Layer 5 of a small transformer language model trained on English Wikipedia (8 layers, counted from 0, width 128).
A neuron adds its activation times its output weights to the MLP's output. To switch it off is to set its activation to zero at one token and run the rest of the model.

Output weights of the MLP neurons that the questions are about. A number n stands for (n - 500) times 0.00058.
n3: 503 422 476 412 451 614 402 619 433 596 531 244 538 659 520 446 536 440 458 345 541 454 690 383 386 651 492 754 539 584 509 554 512 702 399 571 569 452 579 371 679 333 370 525 567 493 583 434 494 478 357 341 459 486 441 494 582 369 427 669 666 470 532 497 381 500 547 279 594 439 684 316 436 457 446 477 509 357 614 447 593 529 252 518 506 799 621 532 590 392 381 386 576 401 433 587 464 412 535 612 464 627 536 414 631 537 400 407 385 450 609 506 526 520 444 503 351 503 481 559 742 613 485 512 568 406 436 448
n7: 532 428 617 561 492 344 628 495 423 617 505 516 470 417 577 740 581 525 546 445 395 603 450 426 398 506 583 621 632 578 541 596 460 574 555 300 448 497 623 532 505 500 596 503 512 521 572 593 422 420 420 487 440 293 281 576 424 341 355 367 643 443 441 587 361 466 492 703 506 365 282 400 405 587 378 570 574 385 570 545 487 567 478 473 456 544 447 495 555 611 444 591 513 604 545 724 540 473 471 572 516 515 402 305 480 478 479 595 608 678 379 438 500 595 558 409 482 483 394 568 556 445 435 466 513 530 390 565
n9: 464 612 595 456 516 505 533 428 515 513 410 570 269 611 587 427 432 596 388 625 304 561 423 503 574 412 524 560 498 440 350 541 450 521 461 577 642 353 627 463 376 440 505 517 406 374 477 492 405 497 543 352 549 554 398 342 645 350 393 550 556 525 682 524 547 525 558 578 444 613 628 547 467 564 463 616 441 441 460 520 427 630 392 414 652 399 558 457 312 406 467 581 421 591 453 679 568 492 498 547 673 539 553 529 526 544 634 467 531 503 660 548 417 510 443 482 416 555 453 502 453 583 559 517 503 457 678 582
n11: 354 316 580 611 426 472 457 571 509 403 765 563 566 296 541 450 547 617 479 303 510 736 788 417 363 541 588 366 433 505 434 439 399 396 587 261 863 487 464 504 677 588 379 644 524 718 570 415 642 418 466 480 352 397 690 491 530 778 434 429 226 496 713 302 559 429 260 409 625 758 280 248 480 691 977 636 433 425 449 651 401 746 714 666 452 693 533 561 719 183 250 415 590 522 579 456 517 323 299 623 331 435 618 392 528 553 429 378 443 447 363 380 657 353 482 474 733 205 376 720 341 432 426 447 643 681 591 504
n27: 544 542 411 469 565 322 285 681 668 551 373 592 484 422 542 543 549 427 491 522 604 443 327 405 624 424 500 174 420 512 453 386 460 597 386 486 430 549 305 492 459 418 348 616 470 418 411 486 413 454 529 473 425 458 494 427 465 462 629 657 452 445 525 544 463 516 536 204 473 494 595 639 486 388 488 560 460 662 508 307 604 364 444 465 530 583 620 494 522 479 466 595 451 509 356 521 410 459 440 402 380 478 603 412 481 500 378 602 675 392 471 684 525 553 446 543 368 500 476 402 375 572 559 461 759 710 476 324
n29: 601 533 729 446 648 709 605 448 596 659 739 546 566 597 587 487 569 625 579 346 461 500 606 372 409 436 474 665 460 456 452 441 664 350 646 635 403 506 652 395 562 524 369 424 314 465 574 525 389 383 426 600 563 533 464 542 594 609 479 535 562 595 458 601 416 674 461 553 592 307 266 319 423 383 451 559 546 477 448 559 672 791 390 437 481 445 507 557 551 487 422 597 525 561 662 384 340 513 605 316 643 339 556 464 639 503 656 510 407 597 679 352 597 563 577 472 336 513 429 535 533 599 367 458 534 459 615 522
n54: 526 277 465 500 549 445 409 468 425 576 442 437 554 573 399 480 596 480 580 476 321 449 587 406 682 637 476 604 503 503 334 489 472 396 473 488 419 561 444 720 521 538 323 354 476 500 556 661 421 703 566 356 518 298 434 314 372 703 522 387 641 349 543 430 371 389 609 398 640 204 570 417 515 549 450 664 494 396 294 313 472 373 506 688 406 667 368 439 404 459 443 690 615 608 550 451 497 733 500 474 481 314 459 550 568 513 373 240 320 474 573 663 525 634 428 487 475 434 417 431 664 514 568 408 416 506 523 464
n126: 548 471 444 513 392 753 488 472 414 403 531 437 221 707 451 484 575 563 391 561 297 570 608 577 588 471 565 449 503 652 589 627 622 552 248 654 656 524 590 432 486 598 535 390 531 486 509 267 451 561 530 437 454 454 419 431 591 504 488 350 433 570 212 389 592 475 475 465 456 712 462 474 546 583 525 483 365 528 662 370 497 631 567 509 423 414 694 420 561 398 563 593 449 623 647 571 319 491 552 376 485 503 589 421 386 817 470 497 572 512 557 427 547 503 627 629 518 565 381 373 433 462 506 677 644 597 568 494
n127: 348 527 665 404 400 442 680 587 567 445 564 366 469 456 458 426 715 626 522 483 472 542 685 535 414 390 500 550 450 737 419 395 547 465 372 565 442 500 303 474 467 479 513 671 430 411 419 381 507 641 687 533 439 786 249 467 551 641 439 667 545 436 437 527 331 364 513 665 510 549 603 617 355 423 650 592 519 556 666 566 427 617 497 450 651 458 696 404 613 326 450 484 373 555 581 360 614 430 566 513 428 488 450 570 500 490 615 528 373 634 582 306 417 500 354 324 626 422 307 653 485 589 362 439 406 363 404 558
n128: 471 539 597 675 363 667 529 410 594 526 519 447 509 541 594 392 538 433 373 524 560 466 341 555 546 470 699 536 353 510 393 392 544 636 405 447 598 258 612 385 530 493 500 432 479 324 380 481 691 513 271 407 332 457 618 368 580 472 264 364 370 478 491 407 424 350 536 554 500 457 653 431 720 500 520 458 562 403 562 735 583 416 582 497 600 539 538 512 598 292 591 468 490 341 547 438 417 384 511 529 597 582 513 477 430 484 317 381 409 480 497 357 715 497 412 494 694 245 444 663 755 496 416 607 644 270 565 545
n172: 447 345 472 426 525 607 456 483 408 612 487 408 461 661 655 394 506 366 488 450 357 558 544 662 386 545 561 706 506 517 449 486 331 301 459 549 396 516 686 514 485 730 549 300 471 500 815 321 467 503 577 494 623 560 516 659 472 482 458 713 476 434 530 397 572 556 377 457 688 545 543 693 310 254 392 555 385 558 509 397 452 599 546 432 570 497 280 456 431 461 574 559 522 608 342 516 491 431 604 577 383 536 472 539 546 455 720 397 363 526 562 341 554 423 401 454 458 513 503 276 489 588 314 557 248 600 481 437
n194: 475 444 560 613 406 385 519 402 369 443 640 430 302 531 512 353 607 291 276 503 497 410 510 500 631 540 643 476 687 530 318 486 415 466 409 512 426 583 337 428 563 620 519 563 440 417 428 451 763 497 633 587 553 638 295 765 414 558 470 730 398 401 562 439 551 330 376 669 436 473 481 563 579 419 474 483 398 568 489 551 491 481 645 482 279 619 457 535 509 529 585 445 408 441 633 572 586 488 647 472 488 664 600 658 352 449 334 703 521 421 402 460 515 588 513 524 458 503 332 471 464 469 292 692 540 599 578 463
n211: 418 471 443 182 440 540 670 553 643 419 479 459 601 503 425 729 408 543 654 624 454 384 667 430 341 467 251 707 355 599 381 601 652 584 512 286 739 702 248 478 580 385 518 580 449 322 675 463 526 613 554 313 493 441 359 486 521 855 513 745 579 514 487 403 692 510 475 558 493 508 453 485 327 659 576 426 410 506 588 269 672 612 541 442 444 570 522 367 421 641 276 473 541 476 667 493 596 583 374 591 426 516 436 558 440 479 538 628 569 373 500 562 318 588 714 527 387 602 443 535 369 531 476 579 357 534 570 621
n247: 575 546 691 476 374 375 356 450 612 577 398 395 409 571 593 305 442 686 455 507 478 434 433 523 650 593 509 551 569 493 467 569 420 543 250 595 556 565 569 585 518 521 530 340 479 244 599 330 483 799 513 403 366 435 487 493 578 351 357 518 507 416 349 494 643 464 420 579 605 399 347 753 602 608 384 569 494 608 452 475 622 577 437 461 267 493 700 451 425 582 529 471 390 493 491 563 571 663 552 556 446 534 522 507 587 780 618 688 762 660 532 523 312 518 437 519 444 713 510 633 729 493 385 578 431 513 605 693
n270: 654 548 292 384 482 458 380 556 482 677 569 638 294 664 456 424 332 624 353 458 432 360 582 464 538 534 657 649 530 313 449 305 461 296 760 591 443 564 387 721 450 318 567 390 358 298 259 447 534 435 641 551 383 411 382 552 299 438 541 520 472 435 640 500 418 604 633 489 410 540 692 231 575 536 316 520 622 381 441 370 431 519 636 336 453 507 566 609 390 542 298 614 575 507 428 669 686 366 448 316 383 568 270 774 543 522 765 429 421 437 446 604 583 551 522 507 188 456 585 363 400 371 551 397 568 583 496 511
n316: 422 646 437 509 432 457 514 728 568 423 533 360 463 644 441 409 495 539 500 603 383 476 465 443 619 676 677 563 359 534 475 409 532 391 602 445 531 505 577 471 701 517 419 335 520 572 456 566 638 526 534 399 433 400 585 653 658 519 461 474 588 624 571 510 502 493 508 511 450 575 531 401 459 478 508 590 424 545 517 825 562 526 426 348 497 418 506 350 575 525 444 516 564 516 539 368 602 557 476 489 392 543 405 441 502 602 509 526 622 533 441 540 627 408 451 457 612 588 420 383 276 391 443 569 662 417 595 440

Each question names a token from some text and the token that comes next. It shows the activations a of the neurons there, in the order above. A number n stands for (n - 500) times 0.014.

Then comes g, the gradient of the next token's log-probability with respect to the MLP's output, scaled to length 1. A neuron's effect is roughly proportional to its activation times (output weights . g). A number n stands for (n - 500) times 0.00077.

" released", then " from"
a: 429 503 615 473 519 538 473 502 499 494 438 509 499 538 487 500
g: 532 617 548 472 601 712 606 741 506 570 507 579 394 611 531 331 453 606 518 314 472 512 530 651 648 367 364 389 724 334 569 695 513 632 501 429 500 399 632 380 448 399 436 436 441 375 640 372 492 560 426 417 445 343 339 289 327 506 410 522 615 335 505 438 550 504 478 322 676 477 430 552 432 442 380 624 655 406 522 331 454 740 390 537 562 378 541 638 404 299 432 557 531 517 414 496 760 422 306 590 262 475 395 492 574 495 398 555 437 531 580 675 380 408 557 379 521 515 529 637 547 509 584 476 671 278 183 337
Which two neurons, each switched off alone, lower its probability most, in order? n9, n247

"–", then "2018"
a: 489 328 497 581 512 491 518 493 512 508 489 493 504 550 501 529
g: 347 303 569 439 616 470 512 655 337 221 371 452 556 500 719 449 509 529 470 488 618 636 568 483 341 333 514 432 600 396 527 460 410 636 394 568 574 578 608 549 605 425 664 546 334 401 662 551 561 452 314 526 483 443 467 580 267 581 598 357 515 381 411 683 384 592 559 502 371 358 216 493 596 432 328 641 524 524 345 564 602 466 468 676 500 453 512 470 534 668 611 506 699 287 482 586 451 585 330 547 474 302 376 426 398 584 718 493 328 367 311 491 673 550 413 500 301 458 494 506 593 603 526 195 660 481 520 385
Which neuron, switched off, raises the next token's probability most? n7

" apparent", then "ly"
a: 480 514 493 457 506 498 503 428 497 459 469 479 529 499 499 501
g: 537 506 370 436 256 438 582 554 672 497 446 396 340 698 501 589 355 508 480 540 495 707 546 585 290 784 617 481 492 507 448 719 461 649 496 461 444 537 393 581 538 580 627 675 679 747 550 414 568 462 570 624 505 728 419 506 383 471 680 468 346 565 428 660 493 415 574 541 591 427 742 354 528 399 431 598 400 465 329 460 564 577 461 430 577 351 405 684 600 337 423 610 459 395 611 321 342 643 561 467 341 439 380 579 487 550 566 711 466 582 648 672 536 322 483 626 569 259 602 358 381 346 547 686 471 493 413 558
Which neuron, switched off, raises the next token's probability most? n126

"\n\n", then "The"
a: 502 517 509 476 544 350 651 521 505 510 345 500 378 500 428 514
g: 560 650 564 646 496 555 511 644 525 373 585 542 577 431 506 529 665 602 178 517 526 488 508 349 579 582 502 248 321 437 515 420 698 459 531 409 827 441 530 568 531 685 416 529 578 449 542 549 467 678 458 405 617 329 654 588 455 704 580 432 411 449 336 681 600 562 539 726 430 430 796 414 567 409 574 303 592 411 594 481 400 587 387 487 440 479 454 650 664 689 518 477 539 567 597 416 426 431 397 494 405 474 519 618 407 608 316 559 702 514 550 643 520 478 402 564 637 476 387 148 477 460 460 235 520 479 612 463
Which neuron, switched off, lowers the next token's probability most? n172

"\n\n", then "His"
a: 502 514 509 479 541 384 656 520 505 510 351 499 384 500 430 513
g: 389 371 541 323 360 295 488 491 319 407 400 589 274 550 440 306 260 360 458 497 360 528 325 611 448 705 466 440 572 527 505 447 505 432 561 514 380 682 599 709 512 333 502 512 636 605 313 384 405 714 438 563 259 408 468 426 605 567 473 409 560 546 511 408 591 520 462 471 475 623 367 323 645 374 455 511 253 404 584 611 638 270 508 398 478 389 463 363 586 589 429 328 491 341 440 540 508 386 298 299 535 564 559 315 394 517 492 501 615 440 638 534 313 588 694 533 467 308 487 266 466 607 450 686 479 516 488 418
Which two neurons, each switched off alone, lower its probability most, in order? n29, n172

" Kings", then " |"
a: 456 515 514 713 520 487 504 472 423 535 389 500 429 481 486 480
g: 543 478 413 490 443 504 504 429 339 496 474 577 410 549 542 677 450 512 382 314 634 426 444 325 497 78 508 436 442 478 531 268 450 587 530 500 586 254 612 483 492 516 391 390 453 413 523 411 355 592 540 392 580 522 801 482 511 473 589 373 427 400 500 482 527 649 530 470 465 381 431 515 266 729 549 539 452 435 570 465 503 617 442 433 333 592 278 408 398 417 372 604 394 484 510 609 567 433 753 618 627 575 589 565 528 365 443 530 716 510 491 366 502 600 526 248 483 475 778 687 774 365 633 548 479 453 672 317
Which neuron, switched off, lowers the next token's probability most? n127

".", then " He"
a: 491 516 506 474 521 341 502 517 497 521 399 491 358 500 446 519
g: 494 259 483 292 249 533 455 549 389 584 459 637 475 385 424 355 492 571 508 744 360 666 413 565 349 693 547 503 550 369 384 464 463 399 552 532 299 622 442 570 520 374 351 451 642 628 467 379 532 633 627 493 482 437 317 354 611 447 615 495 520 708 501 415 375 492 479 441 433 533 413 426 559 504 685 326 584 584 462 295 529 202 629 540 487 324 498 479 543 630 504 377 479 426 355 376 475 451 431 467 598 471 510 400 439 516 490 328 702 272 545 713 503 448 511 422 676 519 539 272 440 753 176 606 457 438 564 534
Which neuron, switched off, lowers the next token's probability most? n29

".", then " Members"
a: 494 518 509 476 536 318 544 522 500 517 367 493 395 499 429 515
g: 546 478 500 341 359 654 404 599 415 533 539 561 323 274 447 547 502 482 574 683 658 703 364 690 326 497 630 450 526 553 509 529 516 579 673 212 528 590 610 511 423 486 369 614 444 413 604 584 617 434 532 454 673 351 592 523 409 678 540 469 529 590 533 575 631 616 584 422 613 424 635 529 420 377 563 479 530 620 302 413 812 698 410 442 397 553 304 757 519 434 680 251 661 323 465 369 567 422 511 535 578 498 438 463 624 362 551 407 491 375 417 316 621 370 360 682 594 507 294 588 656 414 555 509 442 576 395 485
Which neuron, switched off, lowers the next token's probability most? n270

"ile", then ","
a: 524 526 520 550 496 459 587 509 480 487 516 506 500 534 499 304
g: 466 669 768 516 399 426 393 351 639 460 374 665 422 323 580 401 560 620 641 628 412 252 509 448 550 502 554 580 524 485 525 479 371 493 418 653 521 588 487 422 186 454 632 630 444 340 489 522 435 611 394 571 373 680 664 465 425 499 260 506 541 502 564 363 629 477 296 495 827 597 568 534 289 521 638 434 670 370 670 512 479 619 455 621 410 541 396 423 635 542 540 511 379 306 568 657 583 487 489 570 589 438 457 430 476 369 451 480 385 527 306 461 456 484 626 499 312 602 777 575 665 430 670 540 494 429 287 429
Which neuron, switched off, lowers the next token's probability most? n316

"-", then "t"
a: 502 338 487 473 532 616 176 497 469 450 500 484 462 401 587 500
g: 474 659 243 462 663 571 622 461 478 552 410 576 559 422 575 504 775 412 607 521 434 655 556 629 651 356 614 538 502 555 236 379 279 357 584 438 454 479 252 516 523 537 464 480 467 722 647 635 444 457 465 346 488 455 387 497 418 479 467 484 544 442 461 541 551 418 461 421 592 541 674 372 639 379 513 400 447 468 704 554 432 504 343 761 672 461 685 388 422 276 642 555 272 691 559 631 698 387 317 526 528 369 471 685 554 496 349 501 434 586 478 495 421 590 454 809 521 474 516 388 429 328 613 378 414 426 379 463
Which neuron, switched off, raises the next token's probability most? n54

" Georgia", then "\n"
a: 509 499 498 443 501 490 510 511 494 469 478 480 471 505 501 392
g: 534 522 382 546 578 440 403 579 620 481 537 476 444 598 652 411 309 526 492 430 494 468 426 505 523 359 537 628 389 521 587 476 297 231 230 760 485 472 400 471 474 611 553 481 571 456 371 388 561 648 606 399 493 316 644 580 475 466 517 618 591 606 489 474 610 585 439 658 707 473 511 459 480 605 398 503 494 495 481 662 553 877 617 531 458 560 579 443 353 685 470 596 392 565 466 578 456 576 581 727 243 494 505 301 402 611 434 474 406 368 688 437 624 621 675 217 453 581 688 553 468 432 753 682 634 461 416 658
Which neuron, switched off, raises the next token's probability most? n316

" operations", then " officer"
a: 479 500 494 453 494 519 492 475 517 532 462 484 444 507 510 488
g: 731 468 426 549 332 444 473 492 435 483 679 554 287 486 547 375 390 382 486 446 494 416 431 640 327 523 382 249 388 430 554 594 724 586 640 298 262 427 432 616 731 473 329 245 428 519 497 596 614 616 462 567 557 650 784 495 316 414 593 511 563 462 579 561 377 512 518 528 695 603 524 348 464 502 591 410 543 671 342 569 538 186 476 550 439 625 370 383 700 525 500 426 396 501 579 499 634 434 460 551 636 565 515 443 325 387 592 515 564 542 421 563 370 449 499 790 341 554 570 464 486 557 511 648 394 577 544 297
Which neuron, switched off, raises the next token's probability most? n127

"-", then " September"
a: 505 476 457 508 496 511 498 500 487 523 535 493 551 524 486 510
g: 452 374 598 734 409 536 451 557 775 371 538 475 656 495 442 419 385 762 419 487 316 737 490 430 435 307 753 561 521 548 398 371 406 505 570 619 477 659 637 375 490 582 655 375 580 532 570 578 494 570 454 151 597 696 679 527 435 420 530 651 571 481 588 431 264 375 528 557 363 260 417 436 500 434 516 504 490 534 428 525 478 515 521 494 238 446 539 364 514 328 580 599 666 474 546 608 356 397 575 665 497 382 650 693 571 533 482 592 506 315 665 653 429 472 518 541 511 643 646 609 545 520 503 424 604 463 401 697
Which neuron, switched off, lowers the next token's probability most? n247

"time", then " Em"
a: 481 498 563 468 489 421 500 511 491 317 491 499 526 525 521 499
g: 489 542 646 599 411 465 510 572 508 724 583 509 315 318 427 528 598 358 594 432 382 319 520 565 594 533 635 689 279 561 467 457 549 646 267 373 442 351 455 329 462 595 642 418 396 587 442 488 457 795 443 470 437 487 489 424 468 568 565 513 590 409 574 698 670 337 496 393 533 662 610 407 584 420 661 500 581 551 473 477 548 320 398 308 237 370 315 475 522 608 451 243 507 617 398 462 539 623 312 262 362 452 483 435 535 674 493 558 721 441 655 396 477 731 523 585 570 424 495 526 401 430 363 357 546 327 541 360
Which neuron, switched off, raises the next token's probability most? n128

"er", then " was"
a: 521 415 567 462 525 519 489 506 506 459 635 466 613 494 513 508
g: 563 556 350 447 466 428 422 403 654 612 500 615 590 469 497 335 644 396 262 489 480 370 616 438 743 679 444 329 535 446 517 525 491 493 477 354 552 449 423 471 385 448 403 439 685 554 514 478 475 581 527 556 548 616 630 475 562 413 218 513 697 574 490 363 547 535 503 506 746 311 728 304 374 580 602 486 488 464 647 476 529 283 625 452 496 532 746 459 419 402 373 592 599 574 489 517 487 452 600 609 706 768 689 355 481 494 759 684 386 418 541 603 530 441 482 621 393 707 340 287 453 436 473 620 346 317 446 594
Which two neurons, each switched off alone, lower its probability most, in order? n7, n9

" to", then " be"
a: 477 536 500 485 493 500 473 645 496 524 470 501 498 665 496 496
g: 416 735 644 562 376 605 497 459 630 550 488 277 503 631 562 654 361 476 483 526 357 616 435 348 471 594 414 463 528 590 580 616 487 348 506 598 420 471 686 661 611 697 385 411 686 384 594 541 588 516 427 579 466 669 491 673 694 469 525 505 731 611 524 530 341 447 539 596 326 396 476 406 557 555 790 599 488 499 525 502 704 490 400 613 352 450 557 531 309 664 349 686 570 628 412 783 545 581 295 597 359 735 661 468 405 572 578 641 549 476 688 430 499 350 634 425 643 553 405 461 457 595 413 553 598 465 321 588
Which neuron, switched off, lowers the next token's probability most? n247

" were", then " less"
a: 341 503 542 464 512 473 497 499 504 495 566 482 541 491 479 519
g: 586 688 535 530 813 482 290 572 486 487 471 651 527 593 575 315 623 699 546 592 586 326 463 449 516 602 325 448 536 566 466 449 356 400 600 237 504 634 481 583 472 677 447 305 128 368 490 333 602 532 432 418 502 753 510 485 327 542 458 552 481 540 637 539 535 427 726 525 372 706 457 451 528 551 447 683 584 464 621 553 647 525 582 367 434 328 300 490 580 588 300 584 530 466 559 415 581 535 668 448 590 357 547 460 393 675 382 405 613 542 371 426 404 407 489 637 408 469 448 485 578 558 624 337 281 453 500 363
Which neuron, switched off, lowers the next token's probability most? n3

" H", then "B"
a: 495 432 487 631 501 479 488 510 489 488 372 494 441 520 512 474
g: 653 545 458 281 324 304 424 422 540 524 591 554 591 518 463 544 418 369 640 537 607 349 569 742 435 410 745 623 624 507 585 579 561 682 670 597 453 492 592 614 417 498 613 355 532 290 617 760 521 480 484 680 475 632 597 477 553 507 377 662 412 473 652 349 417 604 441 228 483 378 509 366 438 443 630 362 490 346 407 367 457 565 730 501 397 428 415 460 282 499 543 474 431 439 720 491 551 515 514 664 378 415 734 649 303 515 442 645 462 664 460 434 464 292 511 735 660 511 494 392 413 419 580 423 610 494 435 521
Which neuron, switched off, lowers the next token's probability most? n7

" a", then " length"
a: 505 501 499 528 499 481 493 509 479 473 373 504 592 536 452 490
g: 413 527 416 638 303 493 320 510 370 608 451 674 415 271 552 347 683 502 441 384 577 507 571 334 519 597 467 667 507 389 252 529 418 708 476 527 606 375 563 470 272 433 499 503 559 643 490 469 540 472 714 630 630 410 502 606 453 482 435 479 558 356 613 390 413 370 408 459 561 214 546 440 393 567 658 552 500 444 544 294 590 682 242 218 750 449 454 423 423 372 504 521 492 468 565 485 595 507 560 517 554 594 416 609 448 619 224 733 500 737 476 500 369 413 568 452 422 576 411 753 486 466 645 519 500 635 514 492
Which two neurons, each switched off alone, lower its probability most, in order? n172, n247

" Staff", then " College"
a: 473 499 511 585 512 491 499 484 483 494 465 540 458 496 516 509
g: 412 545 494 447 908 471 725 476 319 559 401 540 504 404 352 610 470 565 849 594 408 379 550 741 381 654 613 549 571 576 635 563 467 521 631 414 217 365 422 595 567 540 348 516 467 413 420 488 764 358 449 512 429 678 806 481 470 578 470 582 485 432 367 536 538 566 516 454 520 487 606 427 516 380 542 540 488 496 460 567 497 490 404 805 547 633 631 570 410 413 533 333 411 524 260 364 536 691 523 290 452 211 428 355 472 498 533 339 598 508 470 472 510 451 643 509 537 548 454 550 477 486 552 522 430 503 510 368
Which neuron, switched off, raises the next token's probability most? n194

" Cat", then "wo"
a: 500 500 489 506 503 524 493 499 505 516 489 503 624 486 505 495
g: 436 612 701 617 484 385 407 556 344 351 618 398 499 569 707 569 388 588 598 429 676 560 425 733 412 449 407 392 584 613 679 479 689 464 520 625 568 500 528 502 462 214 543 465 725 427 628 670 262 528 667 402 601 518 626 532 479 519 628 468 476 422 373 454 581 464 519 451 562 603 420 363 580 423 618 552 348 546 454 470 442 473 762 475 531 277 550 751 519 492 591 587 314 553 495 590 400 415 551 518 361 281 488 618 616 390 424 236 429 395 196 562 505 476 622 539 569 633 407 530 499 482 392 540 618 573 440 791
Which neuron, switched off, raises the next token's probability most? n211

" U", then "ee"
a: 483 491 495 677 439 420 478 496 474 488 398 671 508 560 493 496
g: 637 474 522 432 461 356 489 493 539 375 523 431 437 589 469 384 485 470 432 534 532 585 412 567 511 565 572 419 608 350 377 448 622 526 445 409 524 529 434 539 490 760 322 802 529 454 602 374 624 346 427 732 453 459 331 540 582 435 296 613 555 601 633 801 473 489 727 431 459 548 315 378 548 511 561 517 653 735 462 558 403 570 413 245 387 667 366 392 661 540 505 664 276 233 510 456 623 640 486 560 357 548 265 527 412 498 557 516 485 543 460 724 498 612 495 243 499 642 280 516 440 478 453 564 488 605 617 354
Which neuron, switched off, raises the next token's probability most? n27

" of", then " the"
a: 500 503 556 556 490 394 479 495 485 484 510 499 553 503 520 502
g: 635 448 424 657 393 620 644 651 633 511 666 600 565 407 649 389 643 738 403 557 484 351 301 406 404 524 374 565 440 481 726 417 448 418 575 452 547 464 576 361 441 559 310 494 474 508 521 551 510 417 494 509 639 550 658 521 377 470 638 402 442 374 476 440 543 569 367 434 592 432 725 580 286 604 669 443 389 573 672 425 307 548 462 568 450 412 584 495 336 533 611 506 357 621 693 465 398 546 669 566 603 439 430 439 499 448 486 569 336 619 711 664 653 522 437 561 846 494 332 410 391 540 252 541 591 598 779 675
Which neuron, switched off, raises the next token's probability most? n29

",", then " student"
a: 513 505 504 604 492 446 493 515 513 502 439 490 618 488 471 486
g: 449 636 569 417 660 414 626 635 302 435 560 569 502 144 757 487 414 570 711 526 549 207 338 640 331 505 618 598 573 540 384 646 478 418 515 452 485 486 505 638 694 411 425 583 469 404 442 371 326 608 466 634 674 645 623 463 404 514 488 551 449 426 385 360 480 242 529 423 578 573 559 475 552 500 358 238 585 607 337 362 451 389 331 266 643 641 452 524 525 621 528 372 561 364 409 578 467 351 534 507 606 516 509 481 310 582 611 473 498 434 493 536 630 633 308 657 648 501 408 561 470 572 665 357 617 528 522 570
Which neuron, switched off, lowers the next token's probability most? n29

"con", then "e"
a: 503 489 517 674 412 540 490 503 501 515 498 535 570 486 496 487
g: 460 392 638 283 493 393 486 470 582 554 585 615 396 620 532 381 424 487 404 503 363 365 353 445 534 745 578 495 499 203 380 407 517 231 561 349 384 353 379 553 325 768 438 531 539 593 384 422 630 448 443 479 354 398 480 484 291 375 495 531 346 530 506 542 293 499 572 379 388 479 541 562 513 580 467 643 559 612 488 320 404 483 400 394 432 583 652 360 536 549 556 635 345 439 629 453 662 479 512 570 252 591 399 566 669 583 329 505 509 623 553 458 350 623 614 425 576 518 359 672 247 512 597 520 375 335 617 217
Which neuron, switched off, lowers the next token's probability most? n194

",", then " 101"
a: 521 494 477 442 522 484 488 507 496 496 540 498 575 502 466 519
g: 400 565 315 601 490 399 357 546 455 474 275 562 548 668 379 600 375 462 524 627 428 627 475 488 530 498 436 667 358 539 429 559 517 638 606 486 474 560 644 458 342 675 655 468 710 380 331 730 446 514 725 400 602 502 838 781 461 368 523 433 458 451 482 449 459 695 532 351 526 447 371 477 694 533 259 450 537 530 539 421 366 600 652 318 341 329 435 352 516 307 543 480 513 421 510 248 413 439 547 450 513 544 469 696 481 523 557 393 539 473 442 448 492 400 540 547 202 505 537 584 635 407 279 456 676 593 407 521
Which two neurons, each switched off alone, lower its probability most, in order? n11, n172

" Long", then " Hall"
a: 504 510 500 673 475 514 519 278 499 492 499 511 525 495 506 493
g: 448 637 507 590 749 554 454 525 645 710 729 487 508 614 513 391 429 538 492 409 640 371 579 563 696 500 636 528 488 597 739 624 367 570 591 606 511 396 542 594 312 442 573 544 544 510 619 502 617 364 325 494 714 448 579 422 530 405 575 700 598 382 425 336 497 639 571 586 704 629 461 378 571 274 452 269 353 690 502 460 374 466 445 488 309 661 541 384 658 420 425 548 463 518 487 289 499 465 448 271 502 520 657 462 378 453 471 346 577 410 528 227 529 432 585 489 537 652 299 673 545 508 523 247 565 612 529 637
Which neuron, switched off, raises the next token's probability most? n126

" fourth", then " season"
a: 515 465 491 571 504 531 518 509 527 489 358 513 395 494 513 488
g: 584 632 404 531 705 397 200 375 468 605 438 603 635 508 517 492 504 751 391 625 503 567 456 477 381 525 824 560 451 581 523 540 383 405 587 624 567 582 390 282 468 337 366 453 653 376 561 600 318 682 455 594 533 448 361 479 374 398 270 622 577 495 408 520 549 529 490 635 496 669 634 631 485 370 600 462 514 628 209 177 622 557 774 493 425 478 583 378 613 557 563 712 633 453 409 464 408 586 490 687 509 568 498 600 582 559 498 484 355 368 533 504 422 448 463 423 343 576 576 483 309 572 646 408 476 579 419 544
Which neuron, switched off, raises the next token's probability most? n172

" help", then " him"
a: 475 514 509 528 504 473 510 490 468 512 434 500 497 493 488 501
g: 584 481 724 389 516 444 368 253 498 753 502 473 414 397 496 401 391 718 550 577 677 772 530 517 458 614 525 628 442 486 596 655 519 646 377 613 432 639 454 396 645 569 405 446 633 474 267 467 662 567 452 375 430 521 324 303 467 491 584 616 627 433 573 316 364 457 462 554 383 526 322 330 664 376 626 487 459 542 457 578 683 299 336 467 295 252 240 541 502 571 664 529 448 555 538 700 664 472 581 450 697 479 417 480 390 494 591 449 579 482 487 674 572 510 555 399 410 611 377 392 624 510 662 470 542 617 457 438
Which two neurons, each switched off alone, lower its probability most, in order? n172, n127

" royal", then " government"
a: 510 497 461 541 524 510 494 143 507 458 467 531 621 498 499 519
g: 538 393 533 465 626 622 539 407 333 495 627 477 586 418 545 383 444 314 678 658 567 312 511 642 257 452 489 520 336 488 671 279 552 526 672 411 488 426 536 566 473 507 444 466 658 654 558 402 669 718 482 766 712 504 504 499 503 584 582 458 510 567 445 434 550 628 453 639 423 748 674 415 357 384 489 588 607 631 404 513 513 515 393 419 344 682 541 373 313 580 408 360 361 487 490 324 487 401 559 590 649 814 379 575 653 591 401 512 493 248 502 755 593 570 387 468 555 498 710 591 595 531 610 506 637 481 467 489
Which neuron, switched off, lowers the next token's probability most? n126

"t", then "urn"
a: 507 131 471 468 530 510 500 502 479 501 482 487 472 505 499 478
g: 518 404 401 639 623 612 499 428 705 461 483 521 366 462 567 447 478 735 328 592 563 549 409 449 463 617 577 616 256 352 627 605 336 664 566 583 441 655 502 458 644 573 662 412 340 485 392 447 442 495 409 406 394 613 524 368 572 394 459 513 516 559 435 546 456 452 428 529 517 587 591 419 259 380 622 456 393 677 690 591 716 607 444 522 352 616 432 606 472 585 378 558 512 535 569 546 343 456 458 251 475 461 490 410 488 491 759 596 622 478 900 448 664 193 549 515 308 368 583 696 440 690 364 495 512 467 573 570
Which neuron, switched off, lowers the next token's probability most? n7

"ph", then " Lo"
a: 505 502 507 451 495 548 491 474 517 509 212 505 547 490 502 496
g: 422 478 649 517 713 478 345 343 499 472 499 578 564 402 515 564 348 497 846 433 721 524 701 529 404 343 384 503 542 448 670 535 524 457 637 446 567 472 478 465 335 484 581 229 643 485 544 413 559 523 444 362 640 611 324 426 649 476 664 594 645 541 770 379 392 801 375 723 460 569 548 525 673 490 401 535 471 386 441 629 534 452 450 545 550 507 619 578 457 407 495 491 613 346 479 452 541 474 480 499 704 553 360 486 466 506 685 642 496 322 415 589 487 282 393 549 631 372 411 350 690 623 732 359 369 495 412 594
Which neuron, switched off, lowers the next token's probability most? n126